Layer 3 of a small transformer language model trained on English Wikipedia (8 layers, counted from 0, width 96).
In attention head 1, each number of a token's query is one row of weights dot the token's vector x. The head spreads its attention over the tokens so far by the softmax of query dot key.

Query weights of the head. A number n stands for n times 0.0052.
q0: 26 -24 -38 -28 1 -10 -18 -8 -29 40 -18 -11 -5 -5 -2 -72 -1 14 14 1 22 -1 -4 18 -6 -5 -3 32 30 -7 10 -14 27 -14 14 -19 -4 10 -5 42 -12 21 -10 26 12 -11 23 27 -5 0 40 15 -29 -26 -51 24 -31 -13 53 -4 -6 -12 7 -6 -18 4 -21 7 -24 -8 -3 -8 17 -21 -2 -8 36 29 -25 -10 -49 -25 -1 5 48 -20 20 11 -8 -26 41 1 34 4 36 8
q1: -8 25 -13 16 -7 0 -26 -18 43 33 -14 -11 -18 2 -10 4 -2 -28 -8 8 26 -23 10 26 -30 -28 -8 -4 -11 2 -3 14 7 -14 -2 -16 8 24 13 -3 -11 12 28 14 20 13 6 -5 -25 -9 -7 16 21 17 -2 1 -37 20 -6 5 -13 -5 66 -6 -15 -10 14 22 -42 0 6 12 -38 -18 -36 27 -32 0 -3 15 -19 25 -3 3 18 9 -21 7 -3 -14 6 15 -2 -12 28 -23
q2: -15 30 22 -32 -10 -6 11 -13 16 -25 25 39 43 -23 -2 0 -11 -30 14 20 -31 -1 -5 -48 38 16 0 -9 9 33 -30 31 0 -30 -32 -20 -34 -19 -2 13 -49 33 -23 17 -18 18 -15 35 -15 -14 8 2 -31 -14 -17 -12 15 4 -36 -21 -6 4 -3 -5 18 8 -11 -28 14 -3 6 -37 -3 14 -15 6 -12 -10 7 -4 -5 -35 -2 -29 -11 15 -8 -37 0 -19 30 -7 29 9 -10 5
q3: -7 -5 -11 -19 -29 16 18 -12 -13 18 9 39 -10 -2 7 7 41 -1 0 12 11 23 -17 -2 -5 -23 18 -6 20 -14 -5 -16 10 3 17 36 14 -2 -5 -20 12 -31 -1 -22 -13 12 3 -35 5 27 -1 0 1 4 -21 17 -18 23 12 -7 2 -4 14 -13 -8 17 2 -8 12 7 4 -19 7 3 7 8 30 6 17 6 -9 16 11 15 -6 11 -69 0 3 38 -4 -65 -2 -20 27 -9
q4: -28 -2 -23 -25 8 -44 -19 6 -3 -20 20 68 -3 -57 29 -33 -22 4 -12 7 -8 -22 -22 12 -18 46 38 -14 5 -12 22 6 5 21 -10 18 30 11 0 -26 32 8 -11 3 -13 -7 -8 4 28 -6 13 -6 -15 2 -2 -28 -26 17 -9 6 -29 3 20 19 8 -36 -4 -26 -26 -30 -13 -28 -39 5 0 -27 3 -23 4 -47 -14 37 13 -1 34 -29 -35 -25 -5 23 -40 -29 -10 -23 15 -34
q5: -19 16 23 60 -2 31 19 -36 -14 8 -4 -17 10 -43 26 17 -38 27 -7 6 11 41 11 -22 8 -5 -6 0 -22 -15 -3 25 11 19 16 -26 -3 -7 4 -22 -12 12 -75 -32 2 20 -17 41 25 -25 -9 -28 19 -31 8 30 36 32 10 16 8 10 -44 -9 24 -19 26 18 34 19 2 12 -9 -3 8 14 -33 31 0 2 -14 -33 4 -6 12 4 2 5 -4 15 12 -7 10 -39 -23 -24
q6: -26 -12 42 1 -30 5 4 12 17 -25 -11 27 10 8 12 26 0 -48 7 -23 -6 -10 11 12 4 23 -8 26 -5 -25 15 2 14 -9 26 14 8 -23 5 -5 19 41 -57 35 -36 -8 20 -4 9 -9 1 2 -14 -11 1 4 34 3 -18 -34 -5 -9 -15 -9 19 -19 19 -15 5 20 -10 -57 19 1 1 4 36 28 -2 25 -20 -14 -27 -4 38 33 -42 10 14 -2 -23 15 -3 -20 -31 -4
q7: 27 -3 6 -6 12 -61 -7 -17 -8 36 -2 22 12 -1 22 -53 -23 33 -3 -5 29 -5 -25 -31 4 36 -20 12 -31 16 18 9 4 -14 -18 -33 -21 49 -8 -7 11 32 -16 -7 -18 -11 5 48 -32 -5 23 -35 -2 -47 15 2 42 -17 -31 43 -22 -4 -8 5 -2 -11 -28 48 -4 -5 15 -23 -68 8 3 -51 -39 37 -66 -29 -25 10 10 -17 -13 -30 23 8 35 20 41 16 -24 -1 -9 -11
q8: -52 35 -3 1 -52 23 -7 10 8 -9 8 -39 -33 3 30 34 0 -25 16 -16 -10 28 14 -20 22 -10 -1 2 -12 -11 -7 34 -17 -7 42 24 23 -3 9 54 -18 -28 -33 31 -43 0 -4 -32 9 12 -33 -12 -13 -11 -26 33 17 2 12 -28 -14 -27 -25 8 -13 35 -11 12 12 19 23 -17 40 5 7 39 5 19 22 28 3 -16 -6 -44 19 37 3 -17 3 -15 -12 -33 0 -2 15 -35
q9: 16 -23 1 -15 23 -19 7 -5 -9 -7 3 -23 20 -13 -21 -33 28 -9 20 -4 -16 25 2 -21 10 -6 -2 -3 -9 16 -14 -5 62 -26 -19 -13 -20 31 -1 13 -7 20 -4 4 -7 -36 19 23 -33 11 38 26 -23 12 38 5 8 -2 45 -62 7 -3 9 -8 5 -36 26 0 9 12 13 7 47 15 -1 -35 -6 33 3 -18 0 23 -1 22 -2 14 -18 -4 -29 5 32 0 -6 14 -15 8
q10: -1 -5 -23 52 8 -66 -10 24 7 31 -16 -5 3 13 -30 -31 35 -11 -23 3 22 35 -18 -8 11 56 -9 42 1 17 29 -22 -29 -19 30 11 -16 14 -16 37 -14 15 0 -30 -4 13 -4 -17 -10 1 -19 3 23 -38 25 5 -9 29 -5 17 -4 34 -38 -2 -18 -46 -5 4 -46 11 16 -41 -13 -9 5 5 -1 6 -31 -26 -51 33 -12 -19 20 29 -41 18 -24 22 21 25 -31 -22 14 18
q11: -7 -34 14 14 39 10 -21 0 -25 39 18 -15 32 -1 5 1 -34 -10 23 38 8 46 -2 4 -26 -3 4 7 23 -21 -5 7 -4 -14 -18 48 21 -4 -10 -21 14 20 3 -22 3 -29 -20 5 -24 -12 -28 -14 7 -2 -17 20 -12 9 4 -59 9 18 -58 0 -13 -3 43 2 12 25 -4 6 34 10 11 9 -2 15 18 46 -7 24 22 9 0 18 -21 -32 -34 -8 25 23 -6 -32 -31 -14
q12: 6 -10 -6 -21 28 -30 -23 -5 14 1 -17 -26 -29 25 3 -25 -28 18 -6 -1 1 23 -8 36 -14 -12 16 21 3 -17 9 -10 1 15 -22 -31 -17 13 1 14 24 32 24 -20 57 -30 -6 6 -27 -10 10 36 -34 -8 -11 11 -25 -14 -10 7 -17 7 24 40 25 44 -17 21 -12 -42 -8 30 -34 -9 -37 13 -19 10 -19 27 -24 33 21 0 -47 -17 12 5 8 -38 28 9 -6 -24 -7 10
q13: -30 18 9 -33 -44 22 24 2 9 -8 22 -5 -37 -27 41 14 -20 -5 21 -23 -31 -38 24 -8 -23 32 6 15 -30 3 -2 29 5 -19 4 5 -1 3 0 8 42 7 -29 20 -16 2 0 19 8 12 15 5 6 16 -34 -8 0 0 -16 6 -31 -22 25 32 26 10 10 -20 11 -17 -9 0 -14 9 -51 -2 8 -13 -11 19 15 17 -17 -13 4 6 12 -17 38 -19 -9 -11 24 42 17 -12
q14: -14 -1 23 19 -6 19 -6 -4 -22 -24 10 -46 -6 11 -5 8 -9 -7 -2 -15 -16 -7 -3 1 -29 -18 14 35 2 -11 27 14 -23 18 1 -28 13 -3 17 51 -18 -39 -38 -8 -24 -18 -28 0 6 -22 -19 -24 11 -22 -13 -5 -22 -46 -33 -28 40 -15 -1 26 -27 -40 -10 29 14 10 25 41 1 -14 2 -37 46 -2 22 -1 11 11 -7 -19 27 5 34 -13 6 -8 7 21 -9 -16 -42 31
q15: -20 44 24 -58 0 12 -41 0 59 -3 1 13 -23 1 22 45 26 -6 11 -8 -6 -27 -20 -29 68 0 1 -15 8 9 -3 -41 11 -46 -28 14 -12 -15 -38 17 -9 -22 0 0 -30 -5 -33 -25 -23 0 1 -30 -2 -22 36 -47 -20 -40 -21 -2 8 23 10 24 -13 6 -39 -3 4 -21 37 9 52 11 30 -2 45 14 35 19 57 -37 26 -9 1 7 -43 -6 -2 -11 -12 32 -35 -8 -24 -1
q16: 30 -10 0 22 -1 -13 45 -14 -18 -1 -4 75 -19 -40 32 -12 -10 1 -1 29 -24 -27 2 15 19 -11 62 -29 -2 -22 -17 -31 25 -3 10 0 36 -19 -31 -18 -8 20 -18 -23 -23 13 13 3 -12 4 16 24 19 -28 -3 23 -30 3 -47 14 -12 -15 11 6 19 -7 -15 -60 -11 2 12 4 25 -29 5 13 24 23 9 41 -17 17 -5 -6 -21 -33 -23 -15 -7 33 26 26 14 -49 -9 -31
q17: 25 13 59 28 6 -7 5 -27 26 -25 -6 30 -13 14 6 3 3 0 32 5 6 -2 7 7 22 -9 -17 -9 20 24 30 10 -2 -28 5 18 23 5 7 -21 9 0 9 -26 -8 18 2 -7 -21 -14 -12 25 4 -19 -26 22 64 -1 -1 6 15 -32 2 -33 11 33 50 -10 11 17 12 -4 5 2 1 31 4 4 14 -32 -1 -49 -25 6 -50 -8 21 29 -93 4 57 17 39 -21 -7 -18
q18: 16 -2 -5 9 -18 -15 4 3 9 -34 -40 -16 26 16 10 -11 -6 -34 7 -19 -29 11 -29 -18 -11 20 22 -2 7 -30 -1 -63 26 -21 74 10 -3 45 -26 -16 19 7 14 40 29 -19 15 -11 -33 -20 32 29 -17 44 -17 3 -33 -3 -11 -28 22 59 10 21 21 -32 -8 -18 -19 -25 -4 9 1 25 27 -9 9 26 22 21 -30 33 7 45 -41 21 13 30 5 -20 -22 -16 -18 9 38 17
q19: -22 -9 4 35 16 5 -18 -40 47 14 -61 22 3 49 1 -1 -6 -13 18 11 -2 7 30 -24 59 -16 6 -6 8 26 37 -7 -21 -56 36 -55 -24 -1 -23 15 -10 36 -3 46 -19 -7 -9 -1 -1 1 -13 32 22 -19 -31 -19 -44 29 -26 11 -52 18 -36 -16 42 33 -8 -29 -9 3 -18 -10 50 12 -2 50 3 -88 -16 18 -25 -21 6 8 48 -1 -24 3 -28 -18 -74 -9 -15 -44 27 -7
q20: 33 -6 26 -10 -28 -9 17 -30 16 -28 -12 -22 -31 -6 -27 5 29 -31 4 -9 -40 -16 10 8 -5 42 13 -20 5 -24 -1 -45 17 17 16 38 0 -48 2 28 -25 -22 39 11 28 17 32 -64 1 48 23 -4 -24 25 -5 -56 -24 2 25 6 -9 8 26 2 -41 -12 15 9 -28 -7 -4 1 -35 30 49 -14 -3 -33 4 33 -11 15 -10 -7 -26 -7 12 -36 18 0 -67 -37 -9 41 32 10
q21: 13 -5 -17 -24 -13 24 36 6 17 -63 -2 -16 9 -37 -24 -6 43 23 -37 27 -37 21 9 36 21 -3 16 3 -11 19 -35 21 14 31 -4 -50 -7 -25 -11 5 12 -29 -25 -8 16 -14 -6 -10 35 5 27 28 55 -23 -9 -67 -9 0 8 21 -20 -14 3 17 0 27 -34 40 -14 17 -20 30 -5 15 -6 1 -22 -40 -27 21 22 -5 5 8 -44 24 13 16 27 9 -16 38 31 4 -1 12
q22: -23 -41 2 -4 15 -20 -2 -37 -22 59 -34 45 -20 19 -4 -12 1 21 -10 -3 -4 -82 15 4 4 9 1 26 31 -30 49 23 -37 -4 11 56 16 -10 16 7 -1 25 -10 -11 -42 9 5 -17 4 -13 39 44 -15 -19 30 -35 -23 10 -22 33 -44 -25 7 -30 21 5 -62 5 -10 3 5 10 41 -40 -10 -9 25 -36 16 8 5 -12 16 -40 28 5 -29 26 10 62 20 -16 16 -32 -51 -10
q23: 61 -21 26 46 21 -58 58 7 11 -28 -31 -27 -16 54 17 -9 17 2 -21 -48 35 5 15 21 -15 -41 -17 -12 -25 7 -4 -47 20 -13 -1 36 9 58 -19 -12 -47 25 45 -9 11 -14 33 -2 38 -4 -18 26 -8 -21 19 -9 24 5 9 -39 -21 -39 -16 -16 20 4 14 5 -11 0 -4 -20 0 -5 -28 26 -30 -16 14 32 -2 25 -38 7 -7 17 -38 3 8 -7 -16 -79 8 -44 56 19
q24: -29 30 -8 61 9 -62 -68 3 -23 45 26 42 27 -14 -4 10 10 -16 33 16 24 -29 17 69 -11 22 17 -3 20 21 -43 31 25 27 -24 29 55 -11 7 -37 -51 19 -17 18 -26 -41 0 49 23 -1 -6 -8 -9 22 1 17 -26 61 20 39 -9 -26 26 -9 -12 -4 18 -13 -16 26 19 -19 19 19 12 -15 -66 -34 -1 -18 -8 3 -12 -8 44 10 39 13 -4 -8 13 -14 -1 -8 6 -3
q25: 10 16 -12 -21 9 12 -26 27 21 -34 -28 24 -53 48 10 9 34 2 -45 -7 -15 20 -31 -8 7 27 -22 22 25 -15 5 29 -36 -9 17 54 -19 14 -60 7 -2 -24 6 17 -27 41 36 -58 -9 -25 -37 3 -25 -31 -21 11 6 -35 6 -41 0 -13 0 -1 36 37 5 1 12 -26 -2 -36 -39 30 -25 -8 41 16 32 3 -10 24 8 -47 -33 13 -23 29 -57 -3 -7 -68 15 19 20 -3
q26: 8 25 -4 11 -4 8 21 -55 2 33 22 7 -22 29 -28 5 -14 -18 14 -12 6 25 -2 29 -5 -35 7 -40 -17 12 -6 7 -8 25 -16 19 33 -6 23 16 -10 -1 22 30 10 14 -8 -27 4 60 -70 -12 18 -44 -23 13 -17 34 -16 -9 21 -34 24 0 10 33 17 -27 -14 -30 -2 10 5 43 -23 29 11 -64 5 36 13 1 24 21 -27 59 -24 -10 -18 -25 -36 1 15 -60 13 -2
q27: -12 36 15 -2 24 15 23 -9 7 -9 -20 16 -6 -2 81 -24 32 -1 -23 -23 -21 41 -7 -39 7 15 -10 -11 -12 5 11 25 -17 43 -32 -11 -7 -28 44 -14 -27 5 3 -24 9 -42 26 52 -45 -6 2 34 -14 3 -1 27 -33 25 -11 51 14 -9 12 -25 3 -27 25 -10 7 13 -19 -16 -30 1 -49 -10 -31 -34 -62 3 -38 5 8 -17 -15 -12 36 -29 34 26 75 -31 9 -7 4 1
q28: -47 4 -35 6 16 3 5 -28 11 -14 23 -27 -2 25 4 16 23 20 24 -12 28 42 -8 -87 41 -6 -29 -1 34 33 18 -13 0 7 -21 14 -15 36 7 9 8 -25 68 -13 -22 -5 3 -32 -51 22 -4 -16 11 4 21 6 0 4 -14 22 9 24 -2 39 -12 -10 -23 -4 43 26 -3 6 25 7 8 18 34 -5 27 15 -21 32 14 -27 6 38 0 9 30 41 15 -8 20 -26 32 11
q29: -93 20 13 -14 -14 -27 -27 6 8 60 -24 27 -19 -10 -16 -15 18 -7 24 10 13 9 17 -24 -17 -26 -26 -14 6 -30 -24 -13 -8 -3 -9 -4 15 42 2 -42 8 -19 25 -3 -19 -1 -4 23 -11 -58 17 9 -9 -5 -18 17 -15 -2 17 -54 31 -45 17 13 29 -42 -5 -17 7 -55 14 18 -23 4 -40 -24 -2 35 -3 -25 -36 -9 18 0 5 14 -9 -15 -33 -17 34 -66 26 -46 -18 -42
q30: -45 30 10 9 10 10 -3 -11 5 -9 -2 9 -20 22 28 34 24 64 41 -19 -13 25 -3 28 36 16 -30 -1 20 -21 23 -14 -1 23 17 12 18 10 4 18 7 -28 32 -15 21 -16 33 -10 -17 16 -16 4 -2 23 14 21 -19 34 -10 20 22 5 -4 -18 12 -50 -21 -19 -55 -25 -10 6 5 -37 36 14 26 -36 30 -60 -6 -23 11 -24 -10 -9 -4 27 -14 10 -6 -35 3 0 3 -23
q31: -27 3 -11 -18 -42 -2 -25 7 -20 55 -2 -21 16 3 7 -19 -7 -68 0 -34 34 17 -12 12 -36 -24 -30 3 -23 -34 17 19 12 28 9 16 20 -42 -9 7 -23 -13 47 1 53 34 -12 10 -38 29 -47 0 17 50 50 -74 54 -4 18 -34 -25 -34 -26 28 19 57 2 7 -38 61 18 23 -38 25 -29 18 -41 1 -68 8 55 10 0 15 -54 17 39 -5 5 -11 15 -48 -13 19 7 -5

Each question shows a short text with each token's key, already scaled and adjusted for position as the last token sees it. A number n stands for n times 0.013.

Then comes the last token's vector x. A number n stands for n times 0.049.

0 " the": 9 3 -4 4 -2 7 -2 -2 -21 8 10 -7 10 -25 -16 9 -24 -36 13 8 10 53 19 -33 34 21 8 16 -11 4 24 -14
1 " first": -13 2 9 -5 -4 -16 1 22 -23 -11 19 -25 15 -16 -11 10 -12 -27 14 45 22 55 11 -7 16 -5 16 9 -10 4 -6 1
2 " to": 3 7 -2 -18 -3 -5 -3 10 -21 -19 28 -38 16 -36 -8 24 -19 -23 21 5 23 47 42 -14 10 12 24 -5 -19 5 -6 -4
3 " ": 7 1 -7 -11 7 -5 -3 12 -20 -7 25 -15 21 -29 -13 10 -20 -19 38 13 19 50 7 -24 12 -2 -27 8 -10 1 8 -21
4 "est": 18 -6 -17 -8 15 -13 -4 22 -38 -11 17 -13 21 -25 -8 1 -21 -48 24 26 37 36 5 -17 13 -6 -17 28 -2 -6 -8 4
5 "ab": -6 -13 6 -14 13 -14 -15 -9 -17 2 -18 2 12 2 31 -7 -15 -8 0 19 -1 69 19 11 -4 12 8 8 1 9 5 -5
x: 26 17 12 4 18 21 -24 6 -21 -26 -11 -21 -2 13 -10 -12 -15 18 10 -23 -9 -4 -31 15 -11 22 -18 43 -6 8 -46 56 -6 48 3 12 -13 -4 -53 -9 -8 -31 23 -4 0 -7 -2 18 -27 18 3 1 29 -17 14 -27 -24 -7 6 18 2 44 -10 -13 9 16 -49 9 0 -33 -21 16 10 7 -18 3 -1 -23 -6 -29 -4 6 5 -1 0 5 -41 -2 22 3 21 -8 -18 -31 -10 -13
Which token does the last token look at most, and with what share of its attention? 0 " the", with about 30%

0 " to": 6 -5 -20 -4 -1 -4 -11 8 -26 -7 18 -42 8 -33 -5 36 -11 -27 24 13 27 49 38 -13 12 14 18 -4 -19 12 0 -9
1 " pre": 11 0 -10 -1 -8 -18 -13 9 -22 -3 -3 7 -5 -5 19 18 -27 -35 -9 22 6 42 33 -19 26 7 -9 10 2 -9 -7 -32
2 "ach": -8 4 2 23 -2 -4 0 1 -19 12 -5 5 18 -22 -12 -25 -12 -31 5 34 18 44 9 8 13 -23 -5 19 -14 3 -9 -5
3 " at": -3 5 3 -10 -7 3 -6 3 -11 -9 8 1 8 4 19 6 -22 -21 -31 45 6 49 43 -23 1 11 25 -11 4 14 12 5
4 " Pat": -11 1 6 -5 10 -12 -24 5 -26 -9 -1 14 17 11 12 -5 -15 -14 7 12 -6 29 24 -2 19 12 -9 23 8 13 15 7
5 "ter": 3 -1 0 1 -6 -25 -18 13 -23 -5 19 -2 19 -21 -3 5 -12 -33 14 -8 18 36 22 -26 32 -20 -16 14 -21 -10 -7 -24
x: 20 9 -11 10 17 -3 -40 6 -44 10 -7 -12 0 -24 -13 6 8 -15 -1 3 0 -13 -17 17 15 -4 -18 53 4 -4 -35 47 -7 43 -1 0 23 -25 -34 46 11 13 12 -5 -4 1 3 8 1 2 -41 89 -2 -25 -9 9 -3 1 -1 28 -11 19 -12 -1 26 -6 9 4 27 -18 -2 14 -12 -12 -16 -1 26 -33 -6 -11 0 5 53 19 -17 11 -30 30 28 -13 14 -2 2 1 -13 2
To which token does the last token give the most attention? 3 " at"

0 "ad": 12 -2 -6 12 -5 11 -4 15 -16 11 3 3 15 -5 -1 -10 -32 -17 23 15 19 48 3 -11 16 11 1 -4 -10 10 1 -16
1 "s": 13 9 -10 0 -3 -8 -6 10 -11 -2 7 -11 26 -6 0 5 -7 -24 12 32 37 39 26 8 38 23 6 9 -17 13 16 1
2 " on": -2 -9 -5 4 14 5 -18 -13 -11 -6 -4 -9 11 -2 -17 7 -8 -31 -8 31 12 35 37 4 6 39 14 8 2 36 22 15
3 " st": 2 7 -6 1 14 -19 9 11 -30 -2 22 -4 23 -27 -25 11 -14 -16 11 12 21 50 28 -21 17 -9 -17 29 7 17 2 -28
4 "e": -17 9 8 -7 8 7 -8 21 -13 -6 9 -21 28 -32 -25 7 -18 -36 31 12 13 53 11 -20 14 -7 -14 18 1 -7 15 -4
5 "ep": -1 -2 5 -7 -4 -6 -11 14 -9 5 17 -19 28 -11 -10 -2 9 1 7 13 -1 47 10 -3 28 -4 -4 15 -14 12 4 -2
x: 18 32 21 2 15 -13 -37 24 -45 -9 -41 0 -29 -7 -7 -9 7 22 3 22 -20 14 -50 12 9 8 -26 19 -2 -2 -66 35 -2 23 12 18 -12 -10 -21 17 16 -22 1 12 -19 13 3 -9 -4 -14 -45 24 6 -11 15 -11 -11 8 -20 17 -15 26 -9 -29 27 5 -17 17 5 -23 -18 12 -3 7 -8 18 14 -43 -16 12 -34 -2 30 10 -2 13 -13 3 -8 16 25 10 -15 7 5 10
Which token does the last token look at most, and with what share of its attention? 2 " on", with about 40%

0 " In": -7 5 -9 8 -7 -7 -9 10 -16 -5 20 -4 16 -29 -10 21 -33 -18 28 -9 17 37 37 -48 24 2 10 -12 -20 0 -1 -18
1 "ver": -1 -6 -2 -4 -22 1 -9 1 5 10 6 16 15 -15 -3 9 2 -17 -2 -2 8 70 26 -27 26 4 -1 3 -16 7 -34 0
2 "ness": 5 -4 -14 7 -5 7 -19 -1 -26 26 -1 4 10 -22 9 -13 6 -44 28 -1 17 24 13 27 21 9 -29 30 -24 37 0 -5
3 " C": 3 -3 -2 0 9 -13 -25 8 -34 -6 9 -13 23 -24 -2 13 -16 -14 29 -12 9 42 39 -18 22 12 -22 25 -2 9 15 -38
4 "T": -12 -8 -5 -5 21 -12 -7 6 -36 -12 17 9 46 -33 -12 12 -22 -13 31 -9 18 50 26 -19 13 -26 -23 2 10 29 15 -16
5 ",": 2 -2 7 -4 -4 12 -4 -2 -16 -22 14 -5 27 -15 -17 7 -24 -33 32 17 25 36 42 -18 25 14 6 4 -4 31 15 -7
x: 0 -55 -7 6 21 25 -3 -5 8 9 -9 1 -5 7 4 6 -21 15 -27 -17 -7 10 -18 16 36 13 -25 -3 1 18 -52 16 -11 -3 2 -25 8 17 -65 12 4 20 -13 16 6 25 3 23 21 32 5 45 -9 1 9 34 7 11 -6 -21 -24 28 -12 0 12 -1 -20 9 -27 -20 -6 -19 -9 2 -28 -2 13 -46 -3 -4 12 -12 27 -9 -18 -3 -15 48 18 23 -39 -26 -44 -9 0 10
To which token does the last token give the most attention? 5 ","

0 " on": -6 4 -2 8 17 0 -23 -5 -15 -1 -8 -9 11 -7 -15 12 -13 -33 -11 23 14 32 41 -4 12 36 14 7 0 39 16 13
1 " the": 3 5 -9 4 -2 9 -5 -4 -22 6 6 -10 8 -29 -17 9 -22 -36 7 7 12 52 21 -27 32 23 8 13 -13 8 22 -14
2 " ": 3 -4 -16 -6 2 -6 -5 11 -25 -2 23 -14 14 -30 -20 15 -19 -18 25 16 23 53 9 -31 10 -2 -22 16 -7 -5 10 -21
3 "im": 25 -6 -19 -8 -4 -3 -16 0 -32 -13 -4 5 8 -20 -7 12 -17 -34 20 6 18 53 -11 -14 23 -17 -11 23 10 -14 -10 -16
4 "port": 9 -12 -7 4 -7 16 -12 4 -24 13 15 12 9 -22 -13 -18 -1 -11 12 19 2 34 13 -13 48 0 0 15 -6 -5 11 -9
5 "ance": -4 -12 -2 -4 1 -4 -6 -4 -31 11 -1 5 2 -17 7 -16 -9 -48 2 11 7 42 9 9 20 22 -11 9 -6 28 -13 28
x: 52 4 12 9 11 5 -51 25 6 -1 -31 -28 15 1 -11 -2 -23 66 -21 7 -17 3 -20 11 -14 -6 -1 27 21 -13 -45 36 3 19 9 29 -7 3 -47 9 17 3 5 10 -25 -22 -18 32 -2 7 -12 30 10 -20 16 -19 -25 -4 9 12 -21 3 8 2 3 22 -7 17 4 -17 4 13 -14 29 12 8 18 -47 -19 -18 6 -17 21 10 -4 0 -54 3 22 20 -1 2 16 2 9 4
Which two tokens does the last token look at most, in order? 1 " the", 2 " "

0 " York": -6 7 -6 10 13 -7 1 -6 -1 5 11 15 0 -7 -10 -13 -13 16 18 6 10 10 -17 -31 17 14 21 -20 -15 41 28 10
1 " in": -16 -2 -20 4 12 -10 -3 -1 -18 1 -2 -11 18 -16 -5 18 -23 -26 -2 31 16 52 44 -24 13 19 30 -15 -4 25 9 1
2 " 17": -2 5 7 -9 9 10 22 15 -22 -7 21 -22 26 -25 0 -25 -33 -38 19 8 23 52 14 -25 28 -21 -1 1 -4 6 0 10
3 "77": -12 -9 -6 0 22 -1 12 4 -9 -4 1 -12 24 -15 10 -26 -17 -14 34 12 11 58 15 -4 5 -2 -2 -26 -23 21 -1 -2
4 " and": 6 8 3 2 5 11 3 -4 -17 1 5 -6 10 -29 -33 13 -22 -37 26 20 4 45 28 -29 17 7 -7 16 -27 18 5 -12
5 " left": 9 15 3 2 -3 10 -6 12 -20 -19 21 -14 10 -6 -17 8 -1 -25 -7 22 23 24 24 -17 16 13 19 10 -11 8 12 -2
x: 8 -25 -5 -6 -3 3 -25 14 1 -14 -48 5 -25 -4 12 12 -16 26 -22 18 7 13 4 1 36 1 2 15 7 7 -53 10 -7 26 1 17 -18 9 -5 -3 16 23 1 -1 22 -1 -5 12 11 -8 -34 17 25 -40 -7 -7 5 12 -1 35 -24 23 8 6 31 17 -54 -13 -3 -5 -16 -10 8 27 -12 16 -1 -20 10 7 9 -10 56 18 -17 29 -48 13 -16 -8 -12 6 -49 20 45 7
To which token does the last token give the most attention? 1 " in"

0 "st": 5 3 4 -1 -1 -1 -2 11 -26 8 26 -7 32 -14 -18 -3 -14 -27 20 15 25 27 37 -28 43 -8 -16 16 4 8 10 -14
1 "air": -7 6 -7 21 0 7 -17 -8 -2 -2 3 -5 14 -26 12 -11 -12 -21 39 -2 19 42 -4 -9 26 7 6 -11 -18 29 13 -1
2 "\"": -6 -5 -16 5 11 6 -23 -28 2 -7 8 -8 22 -7 1 -17 -17 -29 33 20 7 19 20 17 0 19 -3 4 -7 17 25 9
3 " of": -8 -4 -2 -4 -5 11 -6 2 -12 -2 14 -8 19 -15 -13 4 -26 -40 12 24 13 44 39 -13 31 25 7 2 -5 17 11 4
4 " 18": 6 -4 2 -3 -2 11 9 6 -10 -13 23 -5 27 -29 3 -31 -17 -33 26 5 20 42 17 -24 20 -15 6 5 -9 3 2 18
5 "96": 11 -16 -2 -1 19 3 -4 24 -13 -12 17 -5 31 -20 18 -29 -28 -12 48 16 13 55 7 10 13 -6 3 -25 -27 12 -9 -2
x: -5 -17 -6 -9 37 7 21 6 -14 17 -8 3 12 22 -15 7 -2 15 -15 1 -1 9 -17 11 -11 -2 0 -20 16 3 -54 43 7 31 9 18 3 28 -36 -8 26 3 10 23 6 19 5 39 10 9 31 44 -3 -19 -9 -8 -4 -15 7 -31 -9 4 6 28 -14 -3 -42 -2 -27 -8 -29 1 14 31 -41 21 13 -46 -22 1 6 -9 46 51 -10 -8 -56 35 -3 -19 -4 3 -23 -6 14 -5
To which token does the last token give the most attention? 5 "96"

0 "emb": 4 9 -12 -6 -5 -1 -9 14 0 7 -11 23 10 8 -1 -35 -5 0 5 -3 16 43 16 -12 21 14 -3 -20 3 17 -5 -8
1 "er": 5 6 5 -2 4 -2 -11 6 -18 10 5 8 30 -5 -7 -13 -10 -32 21 7 35 44 10 -19 16 -2 1 10 -10 9 -1 -13
2 "===": -24 -8 9 1 -8 4 -4 5 0 -1 -7 -1 22 -3 -6 -14 -11 -45 38 40 -6 60 25 10 18 0 -14 -18 -9 9 12 0
3 "\n": -1 0 2 -1 1 -10 -2 -3 -6 -3 3 7 11 -8 -7 -19 -15 -43 31 19 -12 68 30 10 14 18 -7 -5 -18 -1 27 -6
4 "A": -27 -10 3 -14 12 10 -10 5 -26 -12 3 -5 32 -19 -13 -14 -29 -13 26 4 4 68 7 -20 8 -3 -13 1 -8 15 25 -25
5 "n": -21 -1 17 -28 32 4 -16 15 -55 -13 13 -19 34 -23 -14 -9 -26 -33 47 -15 15 54 15 -35 30 -4 -41 24 -21 3 5 -45
x: -6 0 -11 6 27 15 -38 1 20 -19 20 2 18 15 2 -3 -18 3 8 -15 -6 -14 -12 5 14 12 31 26 -10 7 -38 28 -4 64 20 -42 1 1 -61 19 8 4 0 19 0 3 0 -21 8 -29 -31 30 5 -24 17 16 -10 37 8 24 -9 38 -1 30 5 -19 16 -6 -21 2 -7 -21 5 44 -45 -18 -4 -21 -17 -14 1 -12 1 7 -29 11 -3 51 5 -17 20 -1 -2 0 -19 2
To which token does the last token give the most attention? 5 "n"

0 " a": 12 -10 -15 -3 16 6 -1 1 -32 5 -4 -17 14 -28 -14 28 -17 -27 17 20 10 73 18 -29 35 2 6 13 -16 13 10 -22
1 " late": -16 1 -18 -3 15 3 -1 -8 -30 2 27 -18 18 -26 -19 12 -37 -25 27 7 15 55 3 -43 31 1 11 -1 -9 18 -20 4
2 " ": 2 -6 -15 -4 0 -8 5 13 -18 -4 23 -16 12 -30 -12 11 -16 -11 32 17 12 51 4 -27 15 -7 -21 8 -11 -4 11 -19
3 "equ": 10 -11 -31 3 2 -4 -29 -1 -30 -5 -11 3 7 -42 -6 5 -9 -45 31 -10 20 55 -1 -8 20 2 -15 33 -1 -12 -23 -14
4 "al": 12 -6 -22 2 10 -14 -4 -2 -20 4 8 -19 24 -40 -9 -2 -22 -30 15 7 3 59 17 -10 35 -4 -11 20 -8 7 -2 -6
5 "is": 4 0 2 -3 1 -5 -5 -8 -3 -2 14 -29 21 -11 12 13 -1 -22 34 43 28 48 -3 5 29 -8 7 6 -33 10 4 -10
x: 13 36 0 5 4 -15 -45 15 -13 -5 -28 -11 -13 -17 5 2 10 20 -12 -12 -23 -17 -34 16 10 -9 -9 -3 -14 -13 -63 13 -14 18 22 0 11 -12 -65 21 16 13 -7 -9 -4 8 -15 16 2 18 -28 42 19 7 -1 0 4 7 6 10 -28 21 -11 13 6 -17 -10 9 -13 6 -50 9 7 42 -35 9 21 -45 5 15 4 -6 28 9 -14 -10 -38 20 7 18 20 18 -41 -7 -5 -4
Which two tokens does the last token look at most, in order? 0 " a", 1 " late"